Layer 6 of a small transformer language model trained on English Wikipedia (12 layers, counted from 0, width 96). Numbers have three digits each and are written without spaces.
In attention head 0, each number of a token's query is one row of weights dot the token's vector x plus its bias. The head spreads its attention over the tokens so far by the softmax of query dot key.

Query weights of the head. A number n stands for (n - 500) times 0.00072.
q0 (bias -0.299): 475466516542497485487556499495453499513531570461478525523472520513480467491474454450488558431500489473521517460540507468421495540427458524538485523484548472509496535529501418547505530445546535495487499410466447438570465504455574487550473494514548491494572483504500503592512563541511519538
q1 (bias 0.394): 480514503527458520508498548445452564483452514466507519558537455521499490497452528489499396456535477513509423579448449560544479469468489476538512465426382550556475478427499457486524535448524597422440602481504559446476542472505450369513535514462545465484553492469473547484519486454462544504
q2 (bias 0.400): 435423497547547411605506454434528532475442575510520530560504496421385500451468401450447499604517516448595465568450563477533509406404512443436474396430470505544517512474505452526478608500523503480504556489460461374379526493401513476525512515462572483487557539364566540515536542445485602582
q3 (bias 0.415): 420396544465426494547535502366483499413530559431493565519468496379408467490472451403436460571455501497533530496516520482489520435466558510488579508411537403545526512518499436468555573499585441452486575521410536420489478554408517469532491408458573526523490529424574488493477536507436533482
q4 (bias -0.767): 501631470529567510391523496450497364571438395550533426538595469484454400558552561659494426499519434535479486367424437439539485610680544559491580522573549492560442536416663632498463644505578574767419517572432475494467624574598590544375578488583541488451431565560579477518503773342421536498
q5 (bias -0.637): 465619544434403428480582504605539576543509521507493561571528401492566452619428559599588490496401440389372619478419447578528493641400470424437487498596407378591477611541535489543531694611484606441273401302531608392457369626555608563259615572537559666393474533453610418464566600353506481417
q6 (bias 0.612): 331477523567548530470524371522545566393511355562596539436520519414538436471428582537338420535420528436516545443472459458403522475439515477579470441489529582589436552554603510565506493530537426417473545439424446428485518503675643528537471527525511645600408559507477474397575717433396585548
q7 (bias 0.010): 313681547528561351496499414498384567358587340414386480442533514454507596548574455592440547611568593514524566292628611465570504355620417451454512347555489723255447578386521488518361527353489525463303501496353463491543465447285545544504539531579528685513534423512498414618421528563529590531
q8 (bias 0.169): 716468635443653532270356520466691445398471467526498522579440452476532365520707644382436494410500442408344462415330512428576694565429480351411485513585406391331437442308363392586435350403616728632349586490434521477604536586497465612424664321526596618472507517467536645529499462577183308287
q9 (bias 0.300): 437508503501526263647423513521500588450590411477549451512423542587456500350451487348636565380621516472367614466313552552429507493529476412481565536502508626448619497467496439430393555547529390363650521602548462402468458362364590399398485552605390520527289415511545288293437544496544487455
q10 (bias 0.270): 530689541563418277442621567576612445559784357447545313485401520527439449649367503581426461281386503386460502534532697626468572548495401523410349439599558682454386558434579319645189586653637580368393525502363360435541627537297599611476542634517451525579324423506486317418537574572445396561
q11 (bias -0.031): 553468389576314509570454580509463544528520487570471523583398528573528488478341327508805460454510502563546557502529525520457386531432618599639412313459289541530402612507555333407585601481539402326519562424510514448332596421559675542400501464422427414397566586397483497474490517348518680554
q12 (bias -0.075): 473403468502486481446423492524542421509495514491509531503431512487479513492557525482508524507587495562510437448520479520485545511477527457492467480475586494568529446560470524527531481485519509485489532497499534518521544543480483463512488507417432493534545515540553517512483522536525539538
q13 (bias 0.032): 655493522505512521352461460442494412416484556566408492461534501521531471407585572477432603455543581584547433476542518556554552534531514608577517596594550417640533469451481541479468369485482553483597530392630578557520521485629488457555413416451472511493452519502538526559398408528492462484
q14 (bias 0.585): 640484380522425523397415528472512451466466606520412565452452454594553605441538457457548581444496579555551433559465415494518463557628542600522494538490432481397512345486372538434524445470569511427522548429553629594533506525456449455567448480439491533492525417595501635525543405556588423490
q15 (bias 0.794): 592414349465449527454467559494561538492514550537457598478437483630499580386549568373574539451536604553619499613474526507490487441496567637589489616498495608531507396458320481471445423393556492407684604502602588644620500499492395461660443516386512458531498473613435549518595318660519496503
q16 (bias -0.608): 404644537505446410530475398540410468444476439494570351492568471349508417609447574776488439531510442358354478414552489503491539444429477424537560428668582402649453557567656510553502637560578566588345409468362510431454452428464617500390576478585555532512479474457572393472473675311421565479
q17 (bias 0.760): 563543345584482453563590531636517314509507530401506547437493518345591455540389610379363513456372494545562448613428626532477610693548408446437506751483531566469486531636707323531442723375798481389265491436426597436519469590408610422480520485313468558584477557483448510499624530594460512443
q18 (bias 0.760): 508455287533327438554412566549564526495570490386486576502497619527452538365350278388692436208588631571648541610619419632494357723457533519654319335385377671421389476472415406297464481408388540386598584452429492506312537362473662430520420666394521235464614488515347444636402422555517550640
q19 (bias 0.293): 358329649493418554589552596428507420547641476446555444503437629465344343443465472457575547412647515529594426623594441521511463479623465497529441535541677628614594573599486432413517460546302507493774512516476367430542475309398698490550433525486408364503478609477519430562597419487632509409
q20 (bias -0.191): 448503627602416576579422586465475476541331459389373619380527519527469515442534528434667647553749578448522565604550440508626503590589510592552645440549399556618424449601649526580458582433480523545436540477572547384510462462611509420785468461503459476430694598418457506458420524465603700470
q21 (bias 0.053): 541564444537447568487548511468499375629503468568552524432466498495539535682364472481542445548399521493578439497541621459617567505360471543542438437437600550483360461525561565474437640516590562584313502511487645436480540570469435550442539590414534494597522449531372648518587478520507573449
q22 (bias -0.113): 550423482461518490517359456465624518442340418600377518484524569436413554328628531497480560550441455389522478386490523434521480455405427527471514551535533375342553483485461447545554441571613446347701434449512454521435567475565266547489455210511494684606419340498462644359448292601603497477
q23 (bias 0.030): 484483461714527462442442750500455539664575395459532573539451474617442613579450384536547435327589531515461658646700493571535508761468379471395292394426378662441382525556592539521293447584385665470408563415486379399535488514496701626383545748484436471418648630493467356421620434362452401458
q24 (bias -0.178): 397331575460562386450398524424465626546606571479360495496554450498510537414483460490468440666589573510475331453491371564660328448457382671606438720485664235487580369428396632515419494375414475703758473623378604575482370370499250501574415315388588592489571470568503351579520500499625339689
q25 (bias 0.350): 537610452469513563570555347474470309564558470422625387517585503548487483526336509548320407521251531503484484493505560458542660565436397438537499484466654585538523491493637571562380609530469567508366413526350563457495472484325535563220434783488460426567479391500521469544589488536379569597
q26 (bias 0.109): 456560588498472564501499362412393398492549504657681458567436538471433405584577578494478543616551493591480608561532554571382544415553349509379446559485694548489574613510658549547545407505495502434561482416454295572551546568416570542394583553516522540622442513453545616605508360525516546487
q27 (bias 0.096): 463633437553553455411442461517533580426426513528537454503478475556640495479554497548515379518445516483462603424381549581416533507491602470481553502490300546388439548452458495380445475371637489444479514436623509524529605510568425422495499539512607509444457530484493439408430548462383525558
q28 (bias 0.150): 475456299497383611712487531467384726483534490462593445496479464544454687272400188460571363436526587582523608443723359483434336645439456556705253331434410677473426595517668623372478380482309535427461617387394317481498510389463977548387463728607350670536684654442465368466544488339392499580
q29 (bias -0.263): 609526578553478453305567672384622399462519609691415581525389673530548610633499481515598489455428438488516274616376452538574611553508581462654435546413500604622485395546535497346618456382613623747478649584482628560556541534472467383607611563517547417511355565379427531385488633483370477399
q30 (bias -0.410): 626523539297496562634478797378400380623339568388431511571365496493274463524494400424474513407333396569430344444425457393314331538539590685713565585495569431472544475577367446459607516504406600601869412731594405585490593612549268514482516248415483220660433567438380494490492553593792485409
q31 (bias 0.219): 308742644390448338576491382660451413548585548358468456496707413421460418346472552429450464493459651437409499445414570616525527459493525448414540614375619461399553359323502470514507502657393557502464657560432511413501466439326472330480297722411509516532449308548560366455355525572692472584

Each question shows a short text with each token's key, already scaled and adjusted for position as the last token sees it. A number n stands for (n - 500) times 0.0018.

Then comes the last token's vector x. A number n stands for (n - 500) times 0.015.

0 "Of": 472529587598334227671545451573485486491461512566407582834761317510516659428719577445664360290568
1 "Us": 511540602598340240668518471558428467464481500565410565808782258504513633479708606447626380291587
2 " music video": 536550629646303233725503470574453446505482531600386637807768298528533603462711592450556370283590
3 " in N": 538556601620303236670567478567472444531507541544408561813781313478512677437703580426578334268621
4 "ashville": 538612645625353276723601414440281452526590581634363581641683453487517523507555630471471413424541
5 " with ": 488503479572457277644560385489408532533584617588361627788753407538456749494647523402560463350518
6 "@": 469517505509395301698653408390373456503547590531450594609503478615534647492690462501448450401598
7 "t": 469469476500411399692767462490468517457506544434453586584598397548617681381528498536498536476498
x: 538394489450542448411557458486702532458553447481466417502645426650431482548446524446494480414535739573694615573508349505469491407456232535503596493449419438460506413487694587504502482502498571546503481551560491658514558367458546542663422330433696344531421436468446618452304550483340543381
Which two tokens does the last token look at most, in order? 2 " music video", 4 "ashville"

0 ", \"": 486527573586328263609555472566501482466490495540404594839773294536516682454697603438569331300599
1 "She": 501520585616321260606592442543515398466479504543427573809786242504481674547754588421591384329627
2 " came to": 538554595620321230669545413541487519499499559597394638879813315534482707473721620420646339289560
3 " Atlant": 561576564571454235625596516514324480482523500549412447692734348477594576462605549460556428446452
4 "a and": 508515528567359219654501409508478475525534563595361610770744285543548738537743632388582359339543
5 " she": 469511534618342226614557402537495436516538567600438599807791244546422724597792608387613458401587
6 " hit": 493509515561397201620664362477499585485585573614431601856720400628438658425658612451493477263512
7 " up": 485447531583403261640567399566477554481615609612407544747763329550490677455618579472535491395543
x: 465503495427569534377521514437576576551743463540685430509494531601508559412472509405407475300390828516493375543343435437481533447468551457534459552433483595488451482446606612556453524544422546511634473508378491501532455442424615366501430451502533299577450409592475475765436578340535456518
To which token does the last token give the most attention? 5 " she"

0 " lit": 469554596638357295650500396480407572496433509548480567812742418540542620414655558449547390378519
1 " pool": 490583605629333262662516367483394538459451490593409605763777388566513587426668600404511405342533
2 " hall": 533544612639337252685543416546451467488485507562394592788748336515539609461686544443566409317611
3 ".": 518540582595325213707546521588505462541530549586353621822747256520562621429729593459573332292594
4 " B.": 487487493554344260780821510561564427533555589592348650670617284516619515550671558517506353329727
5 "o.": 492495478472422259695735349457427565528590604599405656648611432631648620478599491499466427609396
6 "B": 477493457453419359639775393450469442464513588511412544623573332568588589555600498470477457410664
7 " then": 446522520537316246636708343528509451458547589616358595718580310614474739481740478456622485436634
x: 377471468471609603378496569341441506450626474478456487487474424503521363464409497410439390455546955730592453568406387499514486701567462483422392544495449664433378542646641492496562407485560504447559453461592420472471427585422497459512490536468565308572636519425436533612477512474376438532
Which token does the last token look at most, and with what share of its attention? 3 ".", with about 40%

0 " League": 466539618628322224690505464579478454466444472555379623740784324521561614453674596416558370349559
1 " tournament.": 524561584594329215731543545599518458466484525575346638787731240515594622429727612464562308287571
2 " Herb": 509566507507320274729802429566475450471568570603318611636631358564569513546639623548638354235676
3 "ots": 537641510521343269690764218375467547438557544572407729736728469616551754581616643367621333454530
4 " scored ": 516591524590379225748610366540450537516575601643379699857802419545418766473715564451661439312507
5 "30": 527563605593330287672555427513401447542606630639384640691728365566429636441710591480523490368654
6 " points": 488489536601333204650615226521484528508647626646409666761712390612406654431630512491510541446619
7 " or more": 451485518599327317742526376544403520496651690703424644743740366533427611434634601502551496385582
x: 547550579595549436426491570474540608446706570377679342498520522513491467563504470332433455365360708560555367618323393378454478448596515489610473455450592561512484534551610546525544394543346458567424509654376530435516364521319435459482462551637575278409552376622417568650498551505401520494
Which two tokens does the last token look at most, in order? 4 " scored ", 1 " tournament."

0 "onne": 490529592620333260637535446558475454472471493549394569787793311536548643456698623414581388310576
1 "ur": 524541599624321262646526479555476454464485499556392571812775321519557630465691569432587372338585
2 " (France": 565543656644329188655502397553424434486455509609409562760768347548542540482690580409497398359550
3 ")": 524538589606333204675527469565491462543519541591351592783773263521560608476706602421553381344565
4 "\n\n": 466533556580256186717584500583554450524535570608310659825779259534540666409743631426568302321618
5 "== Bibliography ==": 469468522603289080931779480520600396528525596613309808914709201554476608454847530493762304030713
6 "\n\n": 491492522565251138757633515584584450458533579616274709880787252529523682377779613437613279258650
7 "===": 484425432547236242846829550540704425477522619705231818861750235512511664405721608544553281191545
x: 426522377483580587390532419379506651439478422410627534658565431447509539454434393428403460570394820642641504468364469376448643530499518297599517459508385573496334402414505500747497424539491595597499520564432617443406484488487584402547621415429520596578383437594490586611455442523423412431
Which token does the last token look at most, and with what share of its attention? 5 "== Bibliography ==", with about 80%

0 "- ": 486530578601329250670585460579488464465468493547378590828776305538537627474709586439606340289621
1 "2": 523533594590373347611536336572451487483470505539417527719711343610557625470619549432574433426630
2 "020": 526543590633368225770541400437489566478512538575287570676723259511531613341579518452483567554368
3 "–": 544574592614345335581558258592530511565495566593357517598679362593590538488573482445401477653548
4 "2": 443560591637389380620439297547425561569543605608395576561675353582604521439520575449485445635492
5 "021": 453515557572467159729469412410406567520554579608319536613665277500528557331561556453478512583381
6 " Italian": 416512562554432181608525425481440496487599542630399463584683319637587512451668563453432355455425
7 " Series": 480471561535422166720447384438363438466574572637356577537678422582625609456607626378391437470428
x: 610508332470439550547573459538640495497643495494568436386691464438510489508510408481387532478427820552557305640290454495455651538538511418483531509464480476385384534260531597595468547513499506483581411434373372429362473443476650538475483514531477316526378606631530496639579433615454392544
To which token does the last token give the most attention? 0 "- "

0 "–": 486536587601310263637542452595500481450476486552398589814778332533553633455694577433577332328598
1 "2": 528563609619322299651530449592462498460484500547409587790782310536551614449662594440598358354603
2 "018": 544547618618327214685494450559462515491506513563352582777768265502539614393662578451568430394540
3 " French": 568586589624381224596541379522486463548507531594397485628722313620595507519686594439428336463532
4 " Cup": 518588603614380225678491396526408471554567552618379581628730364563620587503607552395473421474496
5 " -": 473499524567401234632534408576548512536551531563380513749793313565593690465704614391534425337475
6 " Bronze": 459496551569387216745677448494480428526651570581379535598649458512593546480536513494492397425531
7 " Medal": 445452550597447213715630422456345398477646590616392560615659503522555533447522465407377505467553
x: 774358424329353426464578470519624515448710456618645362389492573488574430483373374480284515479584685533573408505335513454455642492524546432478554410532601470417433565262538479409557574412375550521513412379404524481580549571612641442534492659469486424491480558565384492590466489583537568415
Which token does the last token look at most, and with what share of its attention? 2 "018", with about 30%

0 " Romanian": 462549610647348242644504475547452445456431464556413536720769335524580565511663555420484366378533
1 ", Russian": 513583631651342210672497474559443435442431488579406536716748368521585607516645563412481381351516
2 ", and": 549535582603325201671523491551502437507515544576372614776739297542564658467729603417557361305580
3 " Turkish": 568634586622423230632552504482384416546514510570425505573674393561581499512600539442357447484477
4 ".": 471522568586331217699542528594503466538549566591347611808744253520580616426724604459572326301579
5 "\n\n": 459513549576272197706567506581532456484547581612311652823774261534551653415734626432567302322609
6 "From ": 469468515572230289789752482620588470516596623650257755908758331530508803459729585432716311130680
7 "2": 492474529605362413707537364626469529485579647639355653746753291503508677467565525475570370394661
x: 521494457497516480504581638474679601531539444600506516510504504616538479424515395562388436425311718481582531557388467344305569448505585483632491590613308556431397480498474476607580455595476622478538392371480425565467328348457577448541511432524493397602398346614467427705465532514356451563
Which two tokens does the last token look at most, in order? 6 "From ", 5 "\n\n"

0 " This": 471549611654325242668596466561486439489438506596392594787755260499521619509668572451562388379580
1 " is not": 478532673674225184764606347562482590507439519608526665882722345546328827403709550390799449358498
2 " the first": 523591641660300282732616459601470513491489549627365589820739296483499648454646570487623356295627
3 " time": 501640666633286221733557409543474467472511586646377665699658293526506651492637528461491415422616
4 " Swift": 528573569621353261694668514469438356541528528649356503628710291473465566525654648495497389396625
5 " contribut": 526519594590371203738557343541447588497547594651409581810724420506544750490640532384671485347537
6 "ed to a": 482484524579350212706643442513501484475553591626383583852737307531461707474713581450645335267604
7 " hip hop": 500449572604441178752532416368321445466614624678482590637676395561456559562618533446412418366578
x: 604453414451479613414561486387659445567691456429597491431629594542516520472422620506432599328514795426639446641296388420504597330596397402554588589513462428360420352521518539650626441565327507464578443417415325513367465450509588443500507527587533337542476454518496524613484491495448514509
To which token does the last token give the most attention? 6 "ed to a"

0 " -": 479529562574347210654580493557539472466482495547397576824767296563544655471735589440575378286571
1 " Bronze": 463651592607339235771719464501425409474427517563391589609667442495579537499540520496524389405543
2 " Medal": 512640594638407239739639423479324387440468514581390589636679484492552552458537462402452468437567
3 ", with": 523534547573338219670571435557483497520534580597399607832740320554512683434736592458637330287598
4 " A": 518519543562327263668704429497390408552529581581389567629680421501577642483620494443607306377593
5 "SP": 449500479426364259613661343438445438592511536553322613634664440589639622492543458398479432611487
6 "TT": 413487488506379276678644412561495422506576508574301623551707416539630624596536541478407573561528
7 " Mul": 456531506554439307605576401554381473449547535513427464562585491471663559617511495515516457534547
x: 408427410431566469425520582603562619531567371532616432440578559549448408423587616408504463480292686614649403536478364537492449616529426584509463569460480433423569576564526656670504393390472288418605302347448461511514477582559418399517524342653376372480673531511667464512411373533510579513
Which two tokens does the last token look at most, in order? 3 ", with", 4 " A"

0 "-": 477529575590347260658552478571488473457494489550394561810780298535562616472699586437586333300592
1 " (d": 535508603592319256698563433594506490459482511570413576775749354524533687392662556438608356294566
2 "ir.": 557543602597332239674536523595475464509503529567383598797744312506572624458684583462534357310610
3 ") A": 524535545579326234652646446587517483534535552576361596830759268517505649426694603463617339281584
4 "ux": 497533540557377309635572342408373447561507628612421627666573349576663669411620573475621376436494
5 " lim": 459544451503467382619565431393318501501476574590449494572554383574726643499555606470477499487405
6 "ites": 500510473572396317665598256456513514540559582612426657806763338581469791532627635381548468369537
7 " du": 501512474536476320623596351508476540464512498586448524754714297629565690537701603468560374377499
x: 518545481477455589460453458518455500595560510459606313373474506560349405514560438287568496532471754464681473643253460330399576507381397491505507600579474574490444584459539565508582407564365358532520521445389598579539411578615528448572557282651603358515575421454467547654473580379419575541
To which token does the last token give the most attention? 2 "ir."

0 "2": 477534613644304267669514464590489488459455485545392602810792298522541621446678579437579370334601
1 "020": 517546626645315231694467458555459521458482510564361588790783273496519612411671587442563396372536
2 " –": 532541566593342179662580431577566464498510526573381560799771266562503646461757599442569385307588
3 " ITA": 551544552548316168669619448533434427551501536576374625623706399571635549466679555400444391364544
4 " Bust": 546533535552396252717620382491383483563455553548387547551621519604689521489518544512480459522477
5 "o": 518590529531432366668628364477322496559580517596393566533656526543680646595553538405483387502501
6 "\n": 489494523546335179680601488580550438475526545566345572852790261536518640443770625432610310297658
7 "- ": 500455461509339361692751288698522524513535548605246591794827345504569646538618618439693304265681
x: 429549442456498546494617480527585695480547369504618472475411498434479552272444401467401464378398859594627510538367423526474633474561591330446474582552422518621510508517564460689446461560486560551527452468324517504420411526541640459573407368446513494500482318642529473565512562448413339476
Which token does the last token look at most, and with what share of its attention? 6 "\n", with about 40%

0 " A": 474516596619314252646543479560501458455480495557393578802780326512565652459673558431582340343565
1 "SP": 486484527471344280565568333451509467400504521570326579649691420626634635503578474388466427633519
2 "TT": 547558513535402308619521391518506467435496507575323570553708423582657633619527532449349579633477
3 " Mul": 551530553585420314551478382535412495510469523509436440634662449511665564610574513457495413523531
4 "house": 557544575570432340660614296406312482501556549576379470687745469501600632553545605360523463565512
5 "\n": 471505535553328188677595489583547442495526544568349579857788259534516641443765619437609313301655
6 "- ": 506477482522322354701753297697510526504554569614254604812814341506548644532621604451693322281686
7 "2": 535495513560321421638568293611480492491538590617334587744734339567568677491591559414591366430654
x: 446611438534503494458557611457624544536478421544527462470487527549545491353488389644356440489315794500556469587376502417421636522528525389617497538676385590431399430534469487602521518577425585487596450420487415532438367420524608511578446395501364349608412356618517407719482556499413378477
To which token does the last token give the most attention? 5 "\n"

0 " you": 494563632667301272639573328549550523483458503534444581828829273524500708550691591418636407386568
1 " away from the": 509577604626337225687548466546448489465486522576409590827745302534519650457691585479587347310549
2 " m": 527590608549362323680599361584341483492481560574422490710683412438564579491501488498544451431612
3 "und": 538582533542366372597597384469366575482520525547450602624623359546545666459530499416574511569559
4 "ane": 539576551555471288608554355483448544501583512555442554686726379537422646439582620430573499472563
5 " moments": 522580546601393196726578306471421441480621589625424610705760380564443707522612642412450511331581
6 " of": 475495526573369217684534451526434455488557595600397539793779285523494622495706604444534347305586
7 " everyday": 460445548581448179731522440426380486515629587601466513683704254571456583507670643493505476397527
x: 447521573400547600447507414499551541564769437484650530521617551471426429415476547340453563432496820541532449575235536461439540427606516348513533482410479567515503395436532564450547554436358484507522442453385519524469456435555553427478526399668570179487455471629499504695464496429480547493
Which two tokens does the last token look at most, in order? 6 " of", 1 " away from the"

0 " from": 474541594620326228668540482554494473460471501545413592829762285530535661457724590453587348288580
1 " Fre": 490526578564360368665757429501400478439517509506476490731688362430601643374558551529653362280535
2 "ud": 477615567559497467603628409523308526471472553544488461666688409392475700569404541409625444576558
3 " to": 560537515578452333621463391443360472517551603585467501730742348538498707526708620394577291331456
4 " Lac": 560491503479453353597587403585321528540537505476439399539656397459731523399421530520513405598486
5 "an,": 494509495522465261582533453526505499568569560568363508675744313565620708525655613399411399427436
6 " Other": 448477510556333278765674502609476394540622621622340519594710374507579585515572598510531405391550
7 ", ": 458437514559430365673516419569304476459599592612338563667779365474533678522571557401552359441527
x: 556379356451464525551550467506537609455605319542533469433453534502518507493477460422485536439443960543632476457257453485409569423510555436510603406571462562632510415392625427639550394375556563584508375521411538450541360507495657433534328480481428471571520509545484394640485473459548402583
To which token does the last token give the most attention? 0 " from"

0 " Super": 463519565601350243640521483534463465471453460531411551742779354514567607476654573433516349352550
1 " Cup": 487552616638348244697489444515430457458444481575403594709769361520564609484638567396530398398532
2 " –": 512538537569401189659564422597584458473506506555381516778803287526519704473718617416555426294534
3 " Silver": 547613520539437247635711441518399437521536502541397458587644523518562526477538557511500399387510
4 " Medal": 548637591615423196739649405437312381530573556590387577609657532521591544493526478377394476478534
5 ", with": 483500494547358208651569375541479527518550608608410602821723363586508719439736592441644332320581
6 " A": 449496515545346249643692426477394421501536592575398551613657458523581641476612484446575332410590
7 "ster": 454471475507384253569682445400492382444599550536421584589616439535614669463536471437437514594450
x: 414423451423601484501419532493546622378460561559647352634777572575439488400333450562481498438494649464562460460388418413539664535595219482520589512537506519375418349414576573558588450649444607339651415404553409490341579546532459505603399448535504367513607570499428503512560501538418561328
Which token does the last token look at most, and with what share of its attention? 5 ", with", with about 20%

0 "020": 477533619642303248692489459571469509463465485554370608815783259506516613425702594449600363341574
1 "–": 536549616624309328559558279634514538443461506560407539732712351573548557494652511453523380513638
2 "2": 571568633665306342649462351606454553518497544581398600739771321529569576445613586441587350449574
3 "022": 531543598611345205721475415512459545526528541587316593741759239496514618359639592435566458433486
4 " –": 493511535564348168648588393589579468527544541584372532781779279567509663452749598439574401322552
5 " ITA": 430536534531324157667609442527427425531537551592354614603707409569649553459658551393421398393510
6 " Nov": 417574547512483305739632431441309467514533560551402477554561521497729547546500471464584340447488
7 "ara": 412430489486568413551599515430418466500566491494442454584621469518678708593572648414552353418503
x: 753418364596443526545312443389569504428660504642646548450472536534473450407307395579419581496483599647730480466526458537488680604573239467415454574469564529615396471480377521607498500458503532573374331294458575478423439521523499442573346505479436442490468490657562466451465485610462460653
To which token does the last token give the most attention? 4 " –"

0 "p": 476517585589366292630520454531467491462492481524428527798756333549582657483675547416587381347578
1 " through a": 519550605620330214679576495549497475464485507571402599861746299530514658451695561464607376272588
2 " spr": 554519606631298336643565332528429532511472563552502600823707437523541707446598519425644400377612
3 "ink": 498570532611343480650641294539380658509530506562464566723765432493485696481463568396567456429558
4 "ler": 501624608603391347617601442539358442520581554605424587658701427451463612529561497427423584463623
5 " or a": 453506544584352202686589388525464442483550587597396567764690357523501719505659561419586421331557
6 " good": 492512554618339183691621368445427471484628638653453500611665442563482558545511542460431554642532
7 " game": 437424563565439252672534406487318486492695556647434595550663466546541578468549522374339471525477
x: 608439401421455498442493508559551606463833550361647541331619529354486490572373519385398572357499745554509267576307433544390488400501417401497497558547510564441450493415555544469565459549427566498616431537442324366578535433551589543453407599509585302530521542417534512604490490480594636483
To which token does the last token give the most attention? 1 " through a"

0 " B.": 477536587619328247703585511558524467452493508544381597792764308524621600500705576427561321320577
1 "o.": 526561587596349240707565470572499505462490532575371604791735296553608632464706576453554324331526
2 "B": 545520545499407354601660394501480470506514553507425508679652313571592579556655539435507403329658
3 " announced the": 526564564594299201736654457566515470488551555619362619886730303530446685395762573508623330251608
4 " video": 536577598615299191748562296418381453492567612709377703699653393642468490531693526505363406381598
5 " on": 506567525580337216757635394397362472540608623660339633752668409525498643475678521465503383284464
6 " Twitter": 439522606622418270755497442346222462521640623683443625630696345550434548515635534425509448511388
7 ",": 475465501538431243690570458531456437493542617596338551669700339481557620501632590437433398340504
x: 550513385467510573506433544403499592462708477599709424479544550559446508533420538367500477458299719591637588458473315472498567375557529428511520580471409543487493450473560547645400374441463570541442451557428391473512472484448684353530347391474437378529425439658565460779448415477540450522
To which token does the last token give the most attention? 3 " announced the"

0 " Portugues": 471517603644379213636494466515448465469437443532427547740791340534538582463671583404526406345544
1 "e,": 522539590606353211659515493539511443461486507552389582770775298545559656477711604411524375303568
2 " Romanian": 554618584604436204656557459486426420454481470535438466529703412607599510510620555420329426443460
3 ", Russian": 568648624636404201670490454510376451521519518585430478604713453541620574536562550391372440451407
4 ", and": 473510544583376188639508452523480456550545557555400569702729356565594683474692616369510422379509
5 " Turkish": 427574585616455227609521509449355434549611533567453476555672419572608493501573540424342474532431
6 ".": 476478542572342210697538531593500466457550586603336605806744253520585614426722606458572322305574
7 "\n\n": 532474517558283192705566506582535457470540592623294646827775260533552655413735627432569299320611
x: 490581455445558538473487404465578688487687371499654439523506414546462636391422485497441476488441917531461498437409402471487639481506581353430519487548494534420460460402530605615438406549449490553607540575369521450423438487441673415457449407550424437562400425652516402646455560360448391596
Which token does the last token look at most, and with what share of its attention? 7 "\n\n", with about 50%

0 ", ": 483535593607329249664544498568476462455466493546385599814770304535535649455703588440587347291599
1 "2": 507564614608404363602546385549409491473451509515465554678687380633533628486612559439536428413638
2 "001": 532563580573461173675557433420441574459500518570303538670687332544526639319578521440480614465358
3 "\n": 508524536553325169681618486581559438529512527550362580849783256542511644440779628436609310309665
4 "- C": 506450459520282311775796287687563503518537571574280576686813284450598630446615624456671249267661
5 "in": 495510491507374425595666379509405558567503539589365530569588427549624630483511454509599360544549
6 "q": 450597502489417394703562357459324422507556567645348655587632446449645572537492545381453329601458
7 " Le": 521571426456463332635630275467477499486442456549351469636722411486607737585597652430606338450510
x: 513520365547517608358418433551569597638498399525715299374610408621400400485545553349511460547406503544637469671486433437455483619420376407379473526535442531458510672517599590684583351290487345587481421355490351465483462564649501536503416316570509479601517505503569456519597588605442498507
Which two tokens does the last token look at most, in order? 3 "\n", 0 ", "

0 "En": 467528561567368308579524469553426507468467487516442499762731318505577635426658603417578339326563
1 "f": 508541571564361310617539469571453524459500514547422511818757303516577643437667590443631331336566
2 "ant": 529527572554413264561503457541449488481485491517447460781715315524516637450668534462591431407575
3 " du": 536519535585450251538485396473462522543479512567470484770726330623556645566749585391533341403558
4 " mi": 480512589578383252661568416457459515542512545550443570822755399571535667436672581367557392290543
5 "ro": 453518569591377272618500463539489487511523555561392518781757315543574639468672557425546411388552
6 "ir": 469495548584374280620559483555510456479547549564370501772774383498577617491633550414487407380579
7 ",": 512464519543377217643551460558506462468527572582352539776761317535558637474698592416505355306587
x: 496557451426493561474447419451557621497714412509673441460482486569435576448427467448526502452380864558512471451381413513490601415530585389440563511512519516412461460427578607587412441508447566555604530554348501497438422563454704395531409363523401394587405442641539398707446543355483380578
To which token does the last token give the most attention? 7 ","

0 " shar": 493526577588394298596538499555441514482456475549437511827724344512548668441644573454586414295567
1 "ing a": 523556586613343231648569476544493479468487515565407578839760298531494663456702575450604370308595
2 " photo": 503562670668311233763532348510348474524448538621440645700583437586570596444608511489459522382583
3 " and a": 519535573600361187653586446520458451544525554585385570791701343538524662455684553438567400333581
4 " release date": 480619658647284188827554322416335462529499634712369739603592446584576571463628531372363469494577
5 " time": 549563596615320280759616378572494519512648634634349680609635400544615616484545518486400467471533
6 " frame": 441523529555414237662597337470392506493623555647414589563619490644523558398591532419399520434489
7 ": \"": 486470502510404289556611349553516548485517507511402534811740346552476743445654587428576332356591
x: 502544466408449668410535526438512668440615431449667421385455520499454500446568440373449487445342933631620509482456383495453550454417589394485487529594504499500520402373519536627509530446446426602582431649399408544426517422396676510567490357503478474585436395468486453632494564346489600460
Which token does the last token look at most, and with what share of its attention? 1 "ing a", with about 40%

0 " on the": 475544600617348225658526478531451476471457490568414578833746325536526641467700561471564362327571
1 " US": 468578582604411179600496428452362457404458505574433493625727353548509514514657547410372452497481
2 " Billboard": 528646671662371193701553409444445474437478508605369582602706439501568544546545501437379487532470
3 " Hot ": 569614583629474246625481443412429496495546522562428634672753423527498600588587502439374481482521
4 "100": 560594605592453254705515442426370457554579538588331590604781433519504570472530671384428595335455
5 " and": 465496497522454149636517369482502423542535537557336538559687430605609663529635606402324535453472
6 " became the": 469465530579333129714658459513512500502529567617383614848720363574428729387748564445608346299562
7 " week": 462484520562287160732630373423461526523624660636363703705626430570517674449639495480477477569531
x: 565554427389512605427595636428656688467655484425601570554723508539472392438388480520354590364484805503544429418326511518369631574533518474438475419504491517472378480476500638443538531473429431507638353509490507518413551415381543438391474500414610294552621375538575523596391396470481416503
Which two tokens does the last token look at most, in order? 6 " became the", 0 " on the"

0 " R": 470513594589331295633525452589450485454487500521421574748780362507599642472657559415557332393577
1 "ida": 466509552515452372602535319479395497480451440490460614660650361582552614587602582417601400449595
2 " to her": 527571598649351194688566390513500470493487556598482614884795291518436698616776574446626410334576
3 " Spe": 536470583585397309618553394464357472528511529514507430669657334507604586489589581471572472469580
4 "ak": 578611612604420369658583401449356513497544562570437492664747425418572674562430486405526527597446
5 " Now": 526568588582443209726596387389391434561578569569488422626723390422501608599546508459477549492451
6 " World Tour": 440540589590433286786408416563271414557550567621387536540753400429559598492554589408470480416430
7 " in ": 487456530602366294688579454596469506455585606590362595832819334504516734454642614405625380270578
x: 522528439410508506469536473477601645483638400493646437544463445550508563423415423395464485417353896556543468516330455504466676461480647379472544522592485458582463442398495548660481459546466536487574489448311555505433408563354620396554384481537420441565416428618528425643481554372449403650
Which token does the last token look at most, and with what share of its attention? 2 " to her", with about 70%